Layer 3 of a small transformer language model trained on English Wikipedia (11 layers, counted from 0, width 128).
A neuron's activation on a vector x is SiLU(gate . x) times (in . x), where the dot is the dot product.
The model reads these tokens: " Rey" "no" "ld" "s" "," " and" " Matt" " Stevens" " and"

The vector x that enters this layer's MLP at each token. A number n stands for (n - 128) times 0.03.
0 " Rey": 123, 143, 144, 189, 214, 204, 138, 122, 102, 118, 149, 190, 84, 154, 123, 135, 90, 109, 171, 119, 123, 126, 107, 138, 83, 107, 78, 201, 100, 111, 42, 143, 125, 117, 72, 150, 68, 168, 86, 117, 111, 106, 128, 152, 106, 174, 158, 139, 119, 119, 88, 125, 133, 128, 147, 129, 130, 131, 146, 93, 147, 141, 138, 98, 123, 145, 125, 149, 135, 97, 109, 100, 144, 115, 147, 132, 94, 125, 141, 123, 119, 144, 114, 140, 107, 117, 122, 111, 96, 128, 166, 135, 146, 115, 126, 109, 86, 92, 150, 164, 138, 161, 61, 121, 131, 80, 138, 186, 118, 184, 121, 119, 117, 138, 90, 110, 92, 132, 165, 142, 118, 242, 88, 158, 127, 100, 136, 161
1 "no": 112, 148, 182, 169, 137, 153, 113, 96, 113, 92, 123, 160, 106, 162, 118, 116, 112, 129, 138, 150, 106, 120, 123, 161, 148, 90, 27, 176, 146, 113, 25, 120, 199, 151, 131, 145, 85, 111, 113, 131, 152, 131, 149, 147, 123, 141, 119, 119, 71, 182, 114, 53, 124, 140, 110, 83, 130, 85, 103, 132, 128, 147, 153, 95, 137, 179, 177, 143, 123, 124, 150, 104, 76, 131, 142, 121, 112, 116, 112, 114, 146, 131, 156, 113, 27, 125, 142, 115, 105, 106, 152, 142, 137, 138, 166, 106, 105, 140, 65, 140, 152, 135, 134, 117, 132, 91, 118, 106, 126, 151, 94, 108, 94, 158, 116, 145, 203, 136, 87, 207, 134, 212, 120, 137, 97, 138, 97, 151
2 "ld": 146, 173, 172, 131, 129, 155, 81, 140, 134, 144, 190, 164, 61, 145, 158, 101, 76, 118, 134, 158, 160, 123, 105, 99, 125, 136, 91, 120, 168, 103, 124, 99, 123, 140, 138, 115, 151, 120, 129, 88, 134, 166, 148, 132, 163, 102, 132, 134, 105, 169, 102, 101, 117, 149, 108, 60, 123, 96, 173, 123, 149, 188, 130, 113, 123, 139, 170, 97, 99, 109, 105, 140, 125, 140, 183, 131, 154, 139, 153, 148, 100, 96, 167, 95, 6, 121, 99, 115, 140, 138, 186, 136, 128, 96, 170, 97, 73, 130, 68, 120, 69, 115, 87, 116, 119, 152, 97, 90, 97, 158, 146, 94, 144, 136, 79, 103, 176, 131, 185, 163, 132, 194, 159, 145, 107, 124, 122, 121
3 "s": 108, 136, 174, 106, 138, 148, 50, 139, 127, 109, 161, 154, 109, 137, 128, 105, 115, 114, 168, 91, 127, 107, 109, 123, 109, 85, 58, 139, 165, 84, 70, 141, 140, 104, 124, 210, 119, 200, 130, 119, 111, 119, 163, 120, 198, 149, 142, 133, 125, 161, 101, 137, 116, 155, 145, 26, 109, 88, 166, 137, 154, 125, 160, 123, 117, 178, 168, 94, 140, 104, 86, 78, 120, 146, 124, 116, 132, 113, 150, 114, 131, 42, 124, 109, 70, 92, 142, 100, 147, 173, 163, 164, 168, 129, 142, 134, 84, 121, 80, 109, 124, 108, 138, 125, 147, 135, 122, 150, 126, 128, 116, 151, 121, 94, 132, 106, 151, 150, 127, 150, 158, 165, 162, 144, 124, 145, 77, 127
4 ",": 126, 128, 153, 96, 163, 137, 136, 120, 145, 124, 117, 133, 175, 129, 167, 114, 116, 109, 156, 90, 140, 113, 153, 169, 132, 143, 148, 120, 143, 79, 117, 105, 150, 117, 108, 164, 71, 242, 142, 137, 141, 117, 109, 156, 223, 101, 116, 132, 121, 195, 153, 124, 79, 168, 113, 122, 119, 138, 161, 130, 116, 134, 178, 139, 97, 121, 129, 122, 138, 132, 124, 120, 129, 137, 120, 99, 115, 124, 139, 124, 154, 73, 93, 98, 113, 78, 152, 98, 88, 144, 137, 142, 152, 106, 172, 107, 135, 127, 151, 144, 86, 173, 99, 111, 104, 183, 114, 110, 123, 185, 149, 106, 72, 111, 120, 109, 123, 140, 152, 127, 126, 91, 107, 117, 94, 127, 131, 91
5 " and": 157, 133, 145, 120, 142, 141, 115, 116, 172, 95, 94, 130, 152, 141, 161, 82, 111, 115, 149, 97, 102, 101, 129, 128, 87, 132, 147, 89, 160, 105, 140, 130, 148, 114, 70, 189, 83, 199, 181, 155, 147, 159, 127, 149, 237, 128, 131, 98, 128, 166, 160, 146, 114, 180, 119, 126, 132, 160, 110, 130, 157, 159, 154, 109, 101, 127, 151, 116, 96, 116, 115, 157, 122, 164, 123, 111, 103, 113, 134, 107, 111, 57, 106, 105, 151, 113, 153, 73, 81, 143, 165, 154, 132, 84, 120, 82, 131, 101, 144, 164, 134, 140, 71, 130, 147, 153, 127, 114, 129, 171, 120, 108, 98, 104, 152, 125, 135, 146, 153, 124, 139, 118, 116, 164, 124, 95, 118, 99
6 " Matt": 127, 176, 107, 131, 169, 159, 79, 130, 117, 107, 187, 152, 59, 156, 145, 104, 94, 117, 168, 147, 128, 79, 124, 150, 113, 141, 120, 168, 153, 117, 34, 117, 124, 115, 108, 187, 120, 168, 116, 124, 121, 144, 141, 124, 161, 73, 154, 136, 131, 155, 74, 174, 100, 153, 146, 102, 116, 142, 95, 110, 156, 180, 124, 68, 93, 130, 145, 171, 145, 113, 147, 121, 96, 139, 131, 132, 125, 126, 195, 128, 109, 108, 135, 153, 144, 120, 109, 118, 92, 140, 143, 161, 111, 95, 119, 101, 103, 171, 141, 181, 129, 137, 92, 122, 118, 103, 109, 218, 101, 107, 168, 140, 106, 79, 158, 102, 117, 132, 134, 151, 134, 167, 151, 193, 92, 108, 76, 134
7 " Stevens": 142, 108, 146, 116, 168, 137, 101, 155, 130, 123, 129, 156, 72, 131, 137, 123, 136, 94, 148, 129, 127, 112, 137, 118, 148, 103, 108, 155, 109, 146, 43, 168, 153, 80, 116, 172, 153, 144, 62, 105, 110, 104, 167, 163, 188, 111, 142, 147, 134, 168, 91, 116, 134, 143, 132, 47, 152, 121, 83, 125, 139, 172, 128, 109, 71, 143, 170, 179, 149, 133, 96, 114, 136, 141, 114, 130, 147, 149, 175, 148, 132, 78, 128, 128, 28, 76, 123, 114, 102, 170, 134, 141, 157, 100, 159, 123, 79, 121, 162, 119, 135, 123, 58, 102, 134, 96, 107, 181, 112, 137, 193, 158, 116, 111, 117, 88, 116, 166, 102, 131, 160, 221, 110, 142, 90, 106, 123, 116
8 " and": 159, 142, 147, 129, 146, 136, 125, 107, 168, 91, 100, 146, 126, 141, 162, 90, 122, 114, 156, 104, 112, 106, 133, 128, 83, 129, 128, 95, 151, 104, 130, 127, 156, 109, 76, 186, 70, 193, 180, 153, 138, 159, 143, 148, 232, 110, 140, 103, 135, 173, 154, 137, 122, 175, 130, 110, 134, 152, 109, 133, 164, 166, 155, 111, 104, 128, 159, 105, 105, 113, 113, 160, 124, 173, 116, 119, 107, 114, 132, 116, 103, 43, 117, 109, 150, 111, 158, 78, 86, 146, 169, 157, 133, 83, 131, 82, 127, 96, 137, 154, 133, 142, 70, 123, 156, 147, 119, 107, 128, 181, 109, 107, 100, 103, 168, 130, 141, 152, 144, 128, 125, 142, 123, 170, 113, 104, 121, 94

Each question shows the input weights of one neuron of the MLP. A number n stands for (n - 128) times 0.0071.

n40 gate: 139, 125, 142, 175, 122, 122, 145, 156, 163, 150, 113, 132, 131, 130, 143, 133, 108, 136, 107, 115, 118, 127, 162, 117, 122, 159, 150, 145, 98, 139, 140, 106, 129, 99, 144, 102, 124, 137, 110, 118, 194, 128, 160, 166, 160, 119, 156, 129, 146, 124, 154, 166, 158, 132, 139, 111, 91, 66, 100, 106, 107, 135, 144, 125, 146, 139, 131, 127, 110, 90, 134, 127, 143, 134, 116, 149, 152, 137, 157, 137, 120, 167, 111, 86, 100, 135, 99, 96, 174, 114, 109, 136, 133, 82, 111, 150, 159, 75, 141, 182, 105, 92, 106, 144, 123, 109, 140, 138, 107, 154, 104, 127, 141, 137, 118, 144, 143, 110, 93, 132, 118, 158, 151, 86, 135, 118, 123, 118
n40 in: 109, 143, 153, 153, 100, 135, 127, 149, 143, 142, 158, 134, 129, 117, 127, 140, 109, 128, 129, 131, 129, 129, 133, 142, 114, 171, 141, 153, 118, 127, 137, 97, 131, 91, 111, 153, 132, 140, 118, 150, 159, 118, 177, 139, 109, 124, 140, 111, 162, 108, 142, 149, 123, 146, 128, 110, 102, 133, 122, 124, 104, 139, 109, 111, 122, 130, 126, 111, 108, 135, 94, 110, 108, 131, 115, 111, 121, 151, 139, 150, 121, 139, 129, 136, 103, 97, 137, 118, 135, 103, 124, 112, 125, 97, 86, 108, 140, 98, 109, 120, 102, 104, 114, 133, 156, 126, 144, 146, 104, 142, 141, 108, 152, 93, 159, 135, 132, 127, 102, 115, 138, 147, 132, 92, 144, 122, 113, 125
Its two highest activations, in order, are on tokens 2 "ld", 7 " Stevens"

n32 gate: 102, 119, 116, 165, 117, 142, 140, 151, 94, 124, 130, 143, 157, 113, 136, 113, 131, 121, 121, 135, 130, 176, 99, 125, 141, 122, 149, 85, 126, 132, 150, 114, 116, 114, 125, 157, 158, 127, 132, 129, 98, 76, 102, 102, 192, 132, 110, 136, 89, 150, 134, 125, 138, 148, 120, 126, 86, 122, 139, 121, 124, 188, 96, 119, 140, 107, 105, 127, 129, 95, 133, 133, 97, 140, 149, 78, 125, 127, 161, 134, 123, 116, 158, 106, 134, 165, 131, 131, 106, 141, 141, 76, 100, 102, 130, 157, 112, 141, 127, 132, 112, 129, 138, 171, 167, 129, 98, 114, 106, 126, 159, 130, 150, 136, 116, 126, 114, 120, 127, 118, 108, 98, 105, 129, 134, 144, 144, 120
n32 in: 96, 120, 119, 153, 138, 152, 107, 176, 132, 144, 141, 139, 133, 95, 121, 139, 142, 164, 85, 147, 171, 97, 148, 123, 168, 150, 104, 120, 133, 93, 147, 145, 75, 96, 147, 131, 132, 117, 142, 89, 98, 135, 154, 134, 132, 171, 117, 158, 132, 102, 143, 151, 132, 139, 133, 173, 151, 101, 122, 111, 152, 151, 157, 156, 166, 91, 92, 118, 148, 134, 102, 110, 140, 158, 120, 169, 157, 131, 132, 139, 114, 137, 132, 145, 141, 132, 107, 127, 148, 140, 112, 130, 139, 149, 137, 136, 135, 154, 156, 104, 95, 125, 107, 106, 158, 158, 94, 118, 116, 134, 104, 115, 110, 116, 156, 146, 103, 141, 158, 142, 143, 142, 159, 141, 186, 174, 92, 109
On which token does it fire most? 1 "no"

n178 gate: 86, 147, 145, 108, 157, 156, 153, 137, 125, 103, 110, 110, 93, 132, 144, 118, 98, 126, 180, 88, 151, 131, 96, 135, 123, 91, 138, 97, 99, 151, 128, 170, 118, 123, 139, 127, 126, 86, 134, 105, 152, 120, 131, 122, 102, 152, 133, 123, 95, 126, 122, 126, 164, 137, 140, 158, 124, 142, 106, 135, 107, 137, 117, 116, 118, 110, 126, 116, 118, 92, 133, 136, 139, 96, 137, 157, 111, 146, 191, 132, 151, 120, 121, 122, 118, 132, 142, 160, 126, 137, 78, 145, 159, 105, 120, 101, 113, 105, 123, 144, 127, 116, 126, 145, 112, 137, 110, 107, 127, 136, 137, 154, 98, 108, 142, 132, 118, 128, 135, 101, 150, 118, 163, 134, 113, 133, 141, 106
n178 in: 115, 150, 127, 150, 154, 126, 124, 127, 111, 99, 148, 155, 96, 135, 129, 169, 118, 107, 141, 119, 152, 93, 147, 117, 129, 104, 140, 122, 114, 99, 137, 153, 157, 126, 121, 131, 161, 147, 85, 133, 144, 137, 169, 131, 107, 136, 114, 110, 147, 104, 146, 162, 165, 106, 113, 129, 187, 118, 141, 108, 125, 147, 122, 145, 111, 136, 121, 122, 117, 93, 108, 118, 113, 121, 107, 159, 169, 130, 164, 111, 151, 130, 90, 134, 94, 116, 152, 158, 140, 106, 101, 98, 92, 153, 117, 94, 132, 94, 107, 115, 149, 144, 165, 130, 136, 148, 114, 93, 129, 140, 130, 140, 113, 126, 150, 132, 113, 124, 122, 111, 151, 130, 150, 126, 162, 144, 107, 148
On which token does it fire most? 7 " Stevens"

n242 gate: 142, 122, 96, 115, 128, 118, 140, 106, 129, 133, 130, 119, 142, 118, 140, 132, 177, 97, 69, 117, 158, 121, 125, 110, 140, 124, 165, 129, 162, 129, 129, 99, 167, 127, 160, 181, 149, 127, 133, 123, 123, 130, 83, 159, 149, 105, 134, 132, 115, 117, 123, 110, 143, 114, 134, 138, 115, 160, 135, 87, 131, 141, 119, 110, 164, 119, 135, 162, 162, 110, 163, 118, 101, 119, 119, 132, 141, 127, 135, 114, 120, 102, 136, 123, 148, 181, 125, 148, 127, 118, 123, 145, 97, 149, 143, 135, 115, 84, 141, 107, 154, 146, 111, 122, 152, 130, 126, 156, 129, 159, 145, 138, 94, 141, 122, 152, 134, 124, 107, 121, 144, 126, 109, 150, 126, 139, 148, 192
n242 in: 115, 159, 129, 116, 104, 159, 144, 132, 138, 112, 142, 93, 141, 138, 149, 106, 123, 154, 114, 173, 103, 116, 128, 86, 108, 118, 100, 135, 120, 117, 129, 119, 100, 127, 132, 127, 113, 101, 104, 140, 105, 151, 123, 107, 122, 125, 137, 132, 106, 175, 134, 104, 125, 129, 104, 126, 127, 129, 155, 172, 131, 145, 137, 75, 168, 177, 126, 110, 119, 135, 118, 123, 148, 91, 136, 120, 149, 181, 115, 105, 96, 100, 132, 135, 122, 107, 144, 125, 140, 112, 149, 110, 122, 97, 138, 120, 99, 159, 138, 109, 125, 117, 127, 149, 75, 141, 165, 121, 102, 118, 71, 135, 131, 75, 138, 107, 158, 136, 132, 108, 137, 101, 133, 132, 115, 144, 141, 72
On which token does it fire most, and how strongly? 0 " Rey", at about 0.46

n303 gate: 141, 111, 110, 135, 145, 144, 153, 148, 130, 127, 95, 120, 147, 184, 143, 116, 110, 123, 121, 100, 110, 156, 162, 133, 139, 135, 116, 95, 127, 111, 165, 142, 131, 189, 133, 128, 94, 143, 147, 134, 161, 149, 147, 117, 128, 174, 106, 106, 105, 148, 136, 80, 105, 139, 122, 113, 160, 120, 185, 124, 174, 107, 125, 157, 163, 110, 92, 118, 146, 118, 140, 143, 157, 170, 109, 112, 147, 141, 162, 159, 106, 111, 87, 139, 137, 135, 155, 148, 121, 138, 130, 103, 167, 112, 119, 171, 112, 130, 170, 167, 113, 101, 134, 150, 135, 89, 110, 150, 131, 147, 130, 110, 195, 118, 144, 139, 136, 127, 82, 143, 143, 137, 126, 115, 103, 52, 174, 133
n303 in: 103, 159, 97, 105, 110, 133, 110, 144, 138, 157, 111, 126, 114, 201, 108, 135, 143, 144, 138, 147, 116, 75, 105, 183, 94, 94, 141, 166, 109, 127, 125, 112, 117, 100, 123, 88, 108, 174, 128, 126, 121, 90, 143, 110, 164, 68, 191, 156, 163, 126, 95, 196, 188, 121, 142, 107, 161, 119, 98, 162, 84, 138, 146, 167, 139, 114, 155, 107, 138, 126, 130, 164, 152, 135, 120, 144, 138, 136, 123, 151, 108, 123, 132, 155, 84, 85, 96, 105, 167, 161, 113, 161, 126, 125, 134, 90, 133, 154, 114, 123, 134, 120, 156, 132, 126, 106, 134, 136, 135, 128, 113, 93, 123, 100, 113, 115, 136, 137, 126, 91, 132, 114, 145, 170, 167, 106, 100, 124
On which token does it fire most? 8 " and"

n296 gate: 146, 145, 110, 99, 159, 134, 146, 129, 150, 148, 75, 138, 169, 166, 146, 179, 123, 114, 130, 119, 108, 156, 118, 133, 98, 163, 141, 120, 129, 123, 148, 107, 123, 146, 136, 121, 113, 173, 99, 144, 155, 116, 125, 146, 146, 162, 131, 117, 119, 130, 163, 127, 130, 126, 108, 134, 111, 106, 152, 162, 129, 125, 145, 117, 122, 138, 88, 155, 87, 142, 150, 138, 92, 136, 134, 101, 138, 169, 91, 155, 165, 140, 106, 140, 103, 100, 130, 148, 141, 131, 178, 119, 127, 149, 115, 132, 152, 103, 132, 151, 128, 149, 116, 106, 120, 89, 94, 148, 124, 139, 132, 118, 144, 93, 141, 108, 88, 118, 127, 102, 125, 125, 139, 105, 106, 143, 146, 159
n296 in: 124, 152, 135, 143, 149, 96, 137, 135, 102, 145, 89, 97, 180, 130, 184, 155, 115, 92, 122, 77, 129, 159, 126, 107, 152, 126, 131, 147, 121, 161, 174, 166, 95, 148, 101, 151, 120, 145, 118, 114, 163, 126, 126, 151, 131, 156, 91, 140, 159, 144, 135, 117, 135, 171, 94, 113, 87, 130, 117, 150, 136, 116, 94, 137, 121, 165, 106, 140, 94, 144, 117, 81, 98, 109, 105, 94, 152, 166, 138, 115, 142, 112, 125, 125, 90, 81, 111, 159, 125, 58, 195, 105, 137, 136, 122, 162, 118, 163, 155, 148, 138, 155, 120, 145, 107, 100, 105, 143, 110, 149, 130, 150, 100, 141, 119, 109, 75, 105, 130, 123, 139, 124, 125, 100, 101, 116, 72, 173
On which token does it fire most, and how strongly? 4 ",", at about 9

n220 gate: 198, 137, 101, 172, 159, 106, 152, 116, 110, 135, 147, 140, 87, 132, 107, 118, 120, 125, 144, 92, 120, 103, 143, 95, 131, 129, 132, 112, 139, 127, 125, 115, 142, 111, 140, 148, 144, 137, 148, 142, 153, 123, 115, 134, 107, 134, 85, 115, 129, 103, 123, 149, 177, 185, 145, 160, 141, 136, 144, 108, 123, 117, 128, 110, 159, 124, 162, 131, 194, 114, 146, 147, 108, 135, 116, 148, 157, 119, 112, 86, 160, 112, 125, 122, 142, 141, 138, 142, 111, 150, 104, 102, 137, 140, 172, 129, 132, 105, 127, 177, 99, 131, 129, 129, 141, 123, 114, 107, 108, 154, 65, 136, 136, 136, 95, 138, 144, 120, 128, 106, 108, 113, 109, 144, 141, 165, 105, 160
n220 in: 101, 128, 83, 114, 124, 113, 144, 157, 102, 140, 127, 108, 125, 138, 112, 145, 129, 114, 97, 144, 127, 102, 143, 161, 128, 103, 154, 148, 115, 125, 105, 146, 116, 136, 105, 86, 153, 142, 192, 144, 116, 125, 129, 109, 134, 93, 107, 122, 109, 120, 154, 86, 127, 117, 178, 118, 79, 83, 122, 148, 113, 122, 136, 157, 105, 114, 127, 103, 122, 159, 127, 142, 132, 96, 136, 142, 61, 144, 80, 193, 116, 149, 141, 113, 119, 115, 139, 160, 135, 90, 85, 127, 132, 115, 168, 149, 144, 141, 111, 128, 129, 123, 127, 138, 144, 103, 154, 134, 124, 134, 139, 112, 148, 92, 142, 131, 107, 124, 140, 112, 124, 138, 167, 157, 77, 116, 143, 129
On which token does it fire most, and how strongly? 3 "s", at about 0.66

n310 gate: 117, 135, 90, 142, 127, 123, 124, 129, 110, 128, 101, 134, 82, 123, 120, 160, 166, 120, 111, 109, 177, 183, 163, 118, 156, 98, 147, 132, 103, 117, 147, 166, 138, 127, 78, 123, 140, 130, 127, 82, 158, 129, 154, 142, 95, 138, 120, 90, 184, 191, 185, 134, 81, 122, 151, 117, 107, 144, 160, 112, 156, 168, 104, 146, 146, 139, 113, 153, 124, 124, 153, 118, 124, 129, 149, 107, 122, 112, 97, 123, 162, 100, 113, 111, 95, 143, 105, 163, 178, 126, 152, 143, 86, 136, 163, 138, 112, 116, 90, 172, 178, 138, 118, 141, 140, 117, 112, 143, 121, 153, 129, 152, 116, 138, 141, 126, 134, 118, 137, 121, 117, 145, 114, 96, 77, 138, 110, 135
n310 in: 143, 155, 119, 126, 170, 136, 139, 138, 115, 166, 131, 117, 76, 160, 112, 138, 143, 99, 144, 114, 140, 141, 114, 107, 137, 65, 144, 138, 117, 124, 129, 146, 116, 144, 106, 118, 119, 116, 114, 143, 123, 147, 144, 102, 138, 126, 144, 127, 135, 127, 139, 178, 101, 129, 85, 132, 131, 127, 128, 128, 110, 132, 106, 146, 111, 123, 154, 147, 127, 116, 100, 108, 95, 160, 122, 114, 148, 116, 117, 124, 149, 167, 153, 100, 70, 136, 148, 125, 141, 114, 160, 162, 144, 169, 120, 121, 119, 92, 120, 122, 121, 104, 133, 139, 165, 141, 170, 130, 106, 122, 109, 165, 138, 117, 126, 135, 131, 140, 160, 107, 139, 118, 148, 146, 121, 128, 112, 147
On which token does it fire most, and how strongly? 7 " Stevens", at about 2.1

n285 gate: 113, 117, 102, 110, 135, 120, 152, 130, 110, 143, 92, 124, 116, 127, 139, 128, 145, 107, 149, 134, 160, 134, 140, 119, 143, 121, 154, 148, 132, 130, 119, 127, 105, 98, 125, 144, 159, 140, 135, 75, 156, 111, 98, 103, 150, 154, 88, 124, 150, 131, 102, 141, 163, 123, 156, 117, 164, 127, 100, 178, 72, 156, 132, 118, 129, 122, 108, 134, 102, 149, 129, 120, 138, 143, 98, 144, 90, 90, 128, 121, 125, 127, 138, 127, 82, 130, 108, 144, 98, 116, 132, 118, 140, 164, 131, 80, 103, 121, 138, 82, 135, 114, 143, 87, 114, 135, 131, 136, 153, 149, 138, 122, 147, 90, 140, 77, 151, 125, 110, 114, 112, 111, 109, 141, 109, 124, 127, 118
n285 in: 123, 114, 157, 129, 165, 121, 154, 116, 112, 109, 120, 131, 112, 111, 140, 143, 131, 136, 132, 110, 138, 109, 113, 94, 131, 117, 149, 94, 114, 159, 101, 126, 143, 169, 111, 203, 143, 80, 171, 153, 122, 105, 86, 87, 132, 159, 107, 96, 102, 113, 141, 117, 131, 163, 133, 141, 127, 149, 107, 115, 102, 140, 90, 137, 115, 124, 144, 144, 153, 176, 115, 101, 108, 133, 93, 144, 98, 131, 134, 158, 147, 111, 118, 148, 143, 121, 170, 166, 141, 81, 132, 97, 123, 149, 124, 117, 105, 99, 129, 115, 129, 124, 127, 155, 116, 139, 149, 136, 126, 145, 158, 123, 143, 78, 116, 127, 141, 116, 147, 110, 119, 106, 97, 139, 146, 111, 139, 139
Its two highest activations, in order, are on tokens 2 "ld", 1 "no"

n193 gate: 134, 102, 122, 125, 152, 169, 144, 173, 137, 95, 159, 143, 129, 116, 113, 121, 140, 104, 160, 114, 107, 154, 106, 121, 134, 107, 142, 111, 119, 147, 125, 114, 110, 132, 137, 152, 132, 68, 119, 132, 140, 132, 118, 81, 100, 121, 142, 173, 121, 165, 130, 91, 122, 104, 96, 140, 156, 108, 150, 136, 121, 117, 108, 127, 127, 89, 139, 138, 136, 140, 139, 110, 115, 136, 148, 112, 121, 93, 125, 147, 131, 113, 104, 126, 142, 169, 131, 143, 157, 128, 171, 116, 133, 122, 142, 117, 123, 102, 136, 100, 145, 176, 139, 143, 128, 117, 105, 97, 173, 130, 140, 106, 146, 161, 136, 114, 115, 98, 128, 166, 111, 127, 147, 127, 132, 87, 144, 114
n193 in: 110, 107, 123, 147, 144, 161, 131, 128, 113, 120, 106, 175, 118, 124, 114, 81, 136, 132, 170, 119, 94, 124, 77, 134, 153, 126, 82, 105, 126, 131, 145, 140, 134, 138, 147, 93, 109, 137, 142, 154, 127, 108, 114, 113, 138, 111, 87, 158, 103, 139, 85, 124, 126, 98, 137, 122, 146, 83, 79, 106, 144, 113, 187, 108, 166, 132, 125, 103, 138, 174, 118, 154, 90, 106, 161, 146, 109, 66, 103, 116, 137, 93, 120, 128, 132, 174, 102, 148, 169, 156, 151, 135, 124, 129, 114, 170, 129, 139, 148, 101, 125, 139, 136, 129, 102, 111, 118, 123, 120, 137, 165, 121, 140, 127, 135, 115, 146, 96, 121, 153, 106, 101, 149, 135, 123, 145, 137, 99
Its two highest activations, in order, are on tokens 1 "no", 7 " Stevens"

n12 gate: 118, 140, 135, 102, 168, 137, 116, 131, 141, 103, 110, 151, 134, 150, 103, 119, 150, 108, 117, 142, 118, 150, 109, 109, 97, 150, 142, 139, 140, 130, 123, 96, 134, 141, 167, 153, 139, 129, 158, 165, 73, 130, 113, 119, 149, 134, 130, 126, 126, 109, 143, 130, 139, 144, 132, 132, 106, 198, 125, 126, 134, 125, 138, 127, 139, 131, 126, 127, 105, 110, 145, 149, 138, 117, 118, 104, 110, 159, 119, 133, 111, 104, 93, 113, 180, 145, 117, 129, 120, 93, 122, 142, 115, 98, 129, 147, 107, 139, 84, 143, 121, 129, 162, 108, 100, 130, 156, 138, 110, 137, 142, 138, 136, 108, 102, 99, 118, 127, 97, 124, 134, 117, 125, 86, 136, 99, 120, 120
n12 in: 118, 119, 133, 99, 138, 134, 162, 180, 152, 122, 94, 157, 133, 177, 126, 74, 127, 145, 161, 122, 103, 150, 88, 113, 146, 124, 120, 133, 149, 156, 156, 129, 140, 90, 133, 134, 135, 161, 106, 137, 95, 120, 113, 143, 140, 175, 138, 129, 110, 88, 146, 110, 105, 104, 111, 129, 113, 144, 145, 159, 113, 112, 128, 142, 140, 148, 156, 135, 123, 100, 118, 115, 126, 133, 140, 120, 128, 145, 127, 135, 112, 135, 102, 164, 140, 121, 139, 133, 113, 105, 144, 132, 81, 133, 85, 85, 121, 114, 100, 138, 106, 146, 134, 132, 92, 184, 140, 131, 177, 112, 148, 141, 125, 114, 127, 99, 133, 163, 149, 121, 159, 115, 127, 120, 124, 107, 137, 115
On which token does it fire most, and how strongly? 5 " and", at about 3.8

n118 gate: 97, 126, 124, 134, 122, 118, 124, 163, 122, 123, 128, 122, 124, 170, 148, 110, 124, 146, 104, 105, 75, 134, 84, 144, 104, 129, 136, 134, 128, 149, 141, 131, 123, 129, 146, 112, 125, 162, 121, 90, 100, 150, 135, 131, 105, 131, 157, 130, 106, 142, 112, 166, 158, 165, 93, 120, 107, 111, 85, 120, 136, 97, 115, 103, 134, 83, 104, 129, 123, 129, 127, 133, 128, 112, 116, 94, 155, 153, 150, 151, 108, 136, 147, 169, 189, 131, 132, 141, 137, 121, 137, 129, 130, 122, 91, 107, 125, 131, 170, 118, 152, 123, 83, 169, 115, 140, 134, 176, 158, 145, 114, 112, 122, 132, 105, 107, 79, 143, 124, 100, 117, 101, 143, 158, 119, 156, 151, 132
n118 in: 157, 132, 131, 129, 128, 107, 146, 114, 147, 151, 120, 126, 129, 130, 115, 125, 107, 123, 156, 119, 165, 102, 182, 106, 118, 107, 111, 144, 140, 124, 110, 125, 164, 114, 104, 129, 119, 120, 144, 167, 134, 94, 146, 107, 121, 95, 123, 125, 170, 105, 111, 94, 141, 93, 179, 103, 135, 116, 145, 131, 135, 154, 160, 143, 88, 142, 165, 146, 138, 115, 142, 165, 110, 130, 117, 161, 122, 105, 118, 125, 129, 118, 135, 114, 78, 133, 111, 139, 97, 125, 156, 134, 130, 132, 163, 146, 120, 112, 134, 126, 123, 103, 171, 92, 181, 125, 129, 93, 121, 127, 129, 157, 142, 128, 172, 144, 179, 166, 135, 133, 143, 138, 116, 95, 147, 140, 100, 117
On which token does it fire most? 5 " and"

n123 gate: 132, 146, 103, 144, 102, 123, 143, 129, 133, 135, 132, 170, 149, 166, 153, 127, 145, 130, 122, 116, 135, 93, 128, 119, 71, 141, 138, 168, 144, 139, 151, 127, 131, 125, 145, 123, 142, 154, 139, 129, 80, 137, 147, 97, 119, 116, 133, 99, 120, 113, 116, 134, 163, 150, 140, 109, 107, 86, 130, 165, 118, 123, 89, 170, 125, 137, 155, 117, 145, 127, 111, 122, 166, 103, 116, 120, 107, 111, 134, 154, 109, 116, 111, 174, 76, 65, 133, 125, 124, 116, 103, 123, 140, 125, 100, 87, 167, 153, 141, 129, 103, 166, 152, 149, 107, 91, 156, 141, 160, 136, 96, 162, 120, 109, 124, 151, 137, 118, 169, 148, 107, 95, 127, 122, 167, 144, 124, 135
n123 in: 136, 127, 120, 116, 106, 104, 120, 104, 108, 132, 49, 103, 119, 141, 143, 107, 132, 140, 117, 128, 111, 185, 140, 108, 94, 108, 144, 126, 171, 109, 103, 121, 132, 106, 137, 154, 129, 150, 116, 135, 156, 119, 145, 118, 97, 109, 109, 119, 140, 129, 128, 104, 140, 95, 85, 107, 135, 112, 157, 126, 120, 124, 157, 128, 79, 186, 161, 147, 128, 117, 102, 133, 144, 135, 123, 130, 146, 189, 115, 89, 117, 116, 123, 120, 140, 175, 111, 136, 113, 135, 127, 110, 106, 172, 103, 179, 137, 99, 131, 150, 139, 125, 148, 133, 163, 147, 135, 113, 150, 165, 137, 120, 127, 93, 155, 120, 108, 120, 168, 97, 122, 155, 165, 122, 121, 122, 141, 129
On which token does it fire most, and how strongly? 3 "s", at about 1.1

n270 gate: 101, 136, 168, 171, 124, 136, 122, 130, 126, 151, 127, 129, 141, 106, 111, 118, 171, 130, 133, 125, 135, 148, 155, 145, 99, 133, 97, 136, 139, 127, 116, 118, 136, 105, 121, 123, 85, 122, 111, 160, 163, 94, 124, 104, 104, 115, 87, 149, 132, 154, 101, 125, 106, 102, 152, 106, 155, 95, 111, 136, 122, 116, 115, 107, 142, 115, 122, 144, 122, 143, 117, 131, 120, 95, 138, 98, 122, 119, 113, 127, 128, 100, 136, 110, 144, 122, 121, 94, 134, 149, 145, 113, 151, 96, 147, 134, 85, 133, 166, 111, 137, 115, 143, 127, 133, 142, 115, 101, 133, 111, 122, 116, 141, 98, 137, 137, 148, 140, 136, 103, 104, 127, 120, 128, 114, 152, 101, 139
n270 in: 121, 163, 114, 102, 124, 143, 91, 129, 163, 160, 118, 154, 133, 143, 145, 148, 125, 117, 95, 180, 100, 127, 88, 118, 143, 166, 124, 161, 148, 121, 118, 104, 125, 120, 132, 122, 98, 115, 114, 158, 105, 154, 157, 155, 122, 177, 158, 121, 139, 127, 103, 107, 125, 134, 114, 110, 112, 182, 147, 126, 116, 101, 149, 74, 105, 107, 115, 119, 150, 133, 120, 164, 138, 116, 147, 134, 138, 117, 153, 136, 115, 127, 124, 151, 136, 114, 128, 104, 98, 98, 86, 102, 149, 83, 117, 133, 80, 147, 88, 140, 135, 140, 124, 117, 119, 141, 132, 123, 148, 142, 117, 100, 137, 132, 151, 98, 139, 179, 164, 100, 117, 107, 143, 134, 160, 132, 135, 108
Its two highest activations, in order, are on tokens 0 " Rey", 4 ","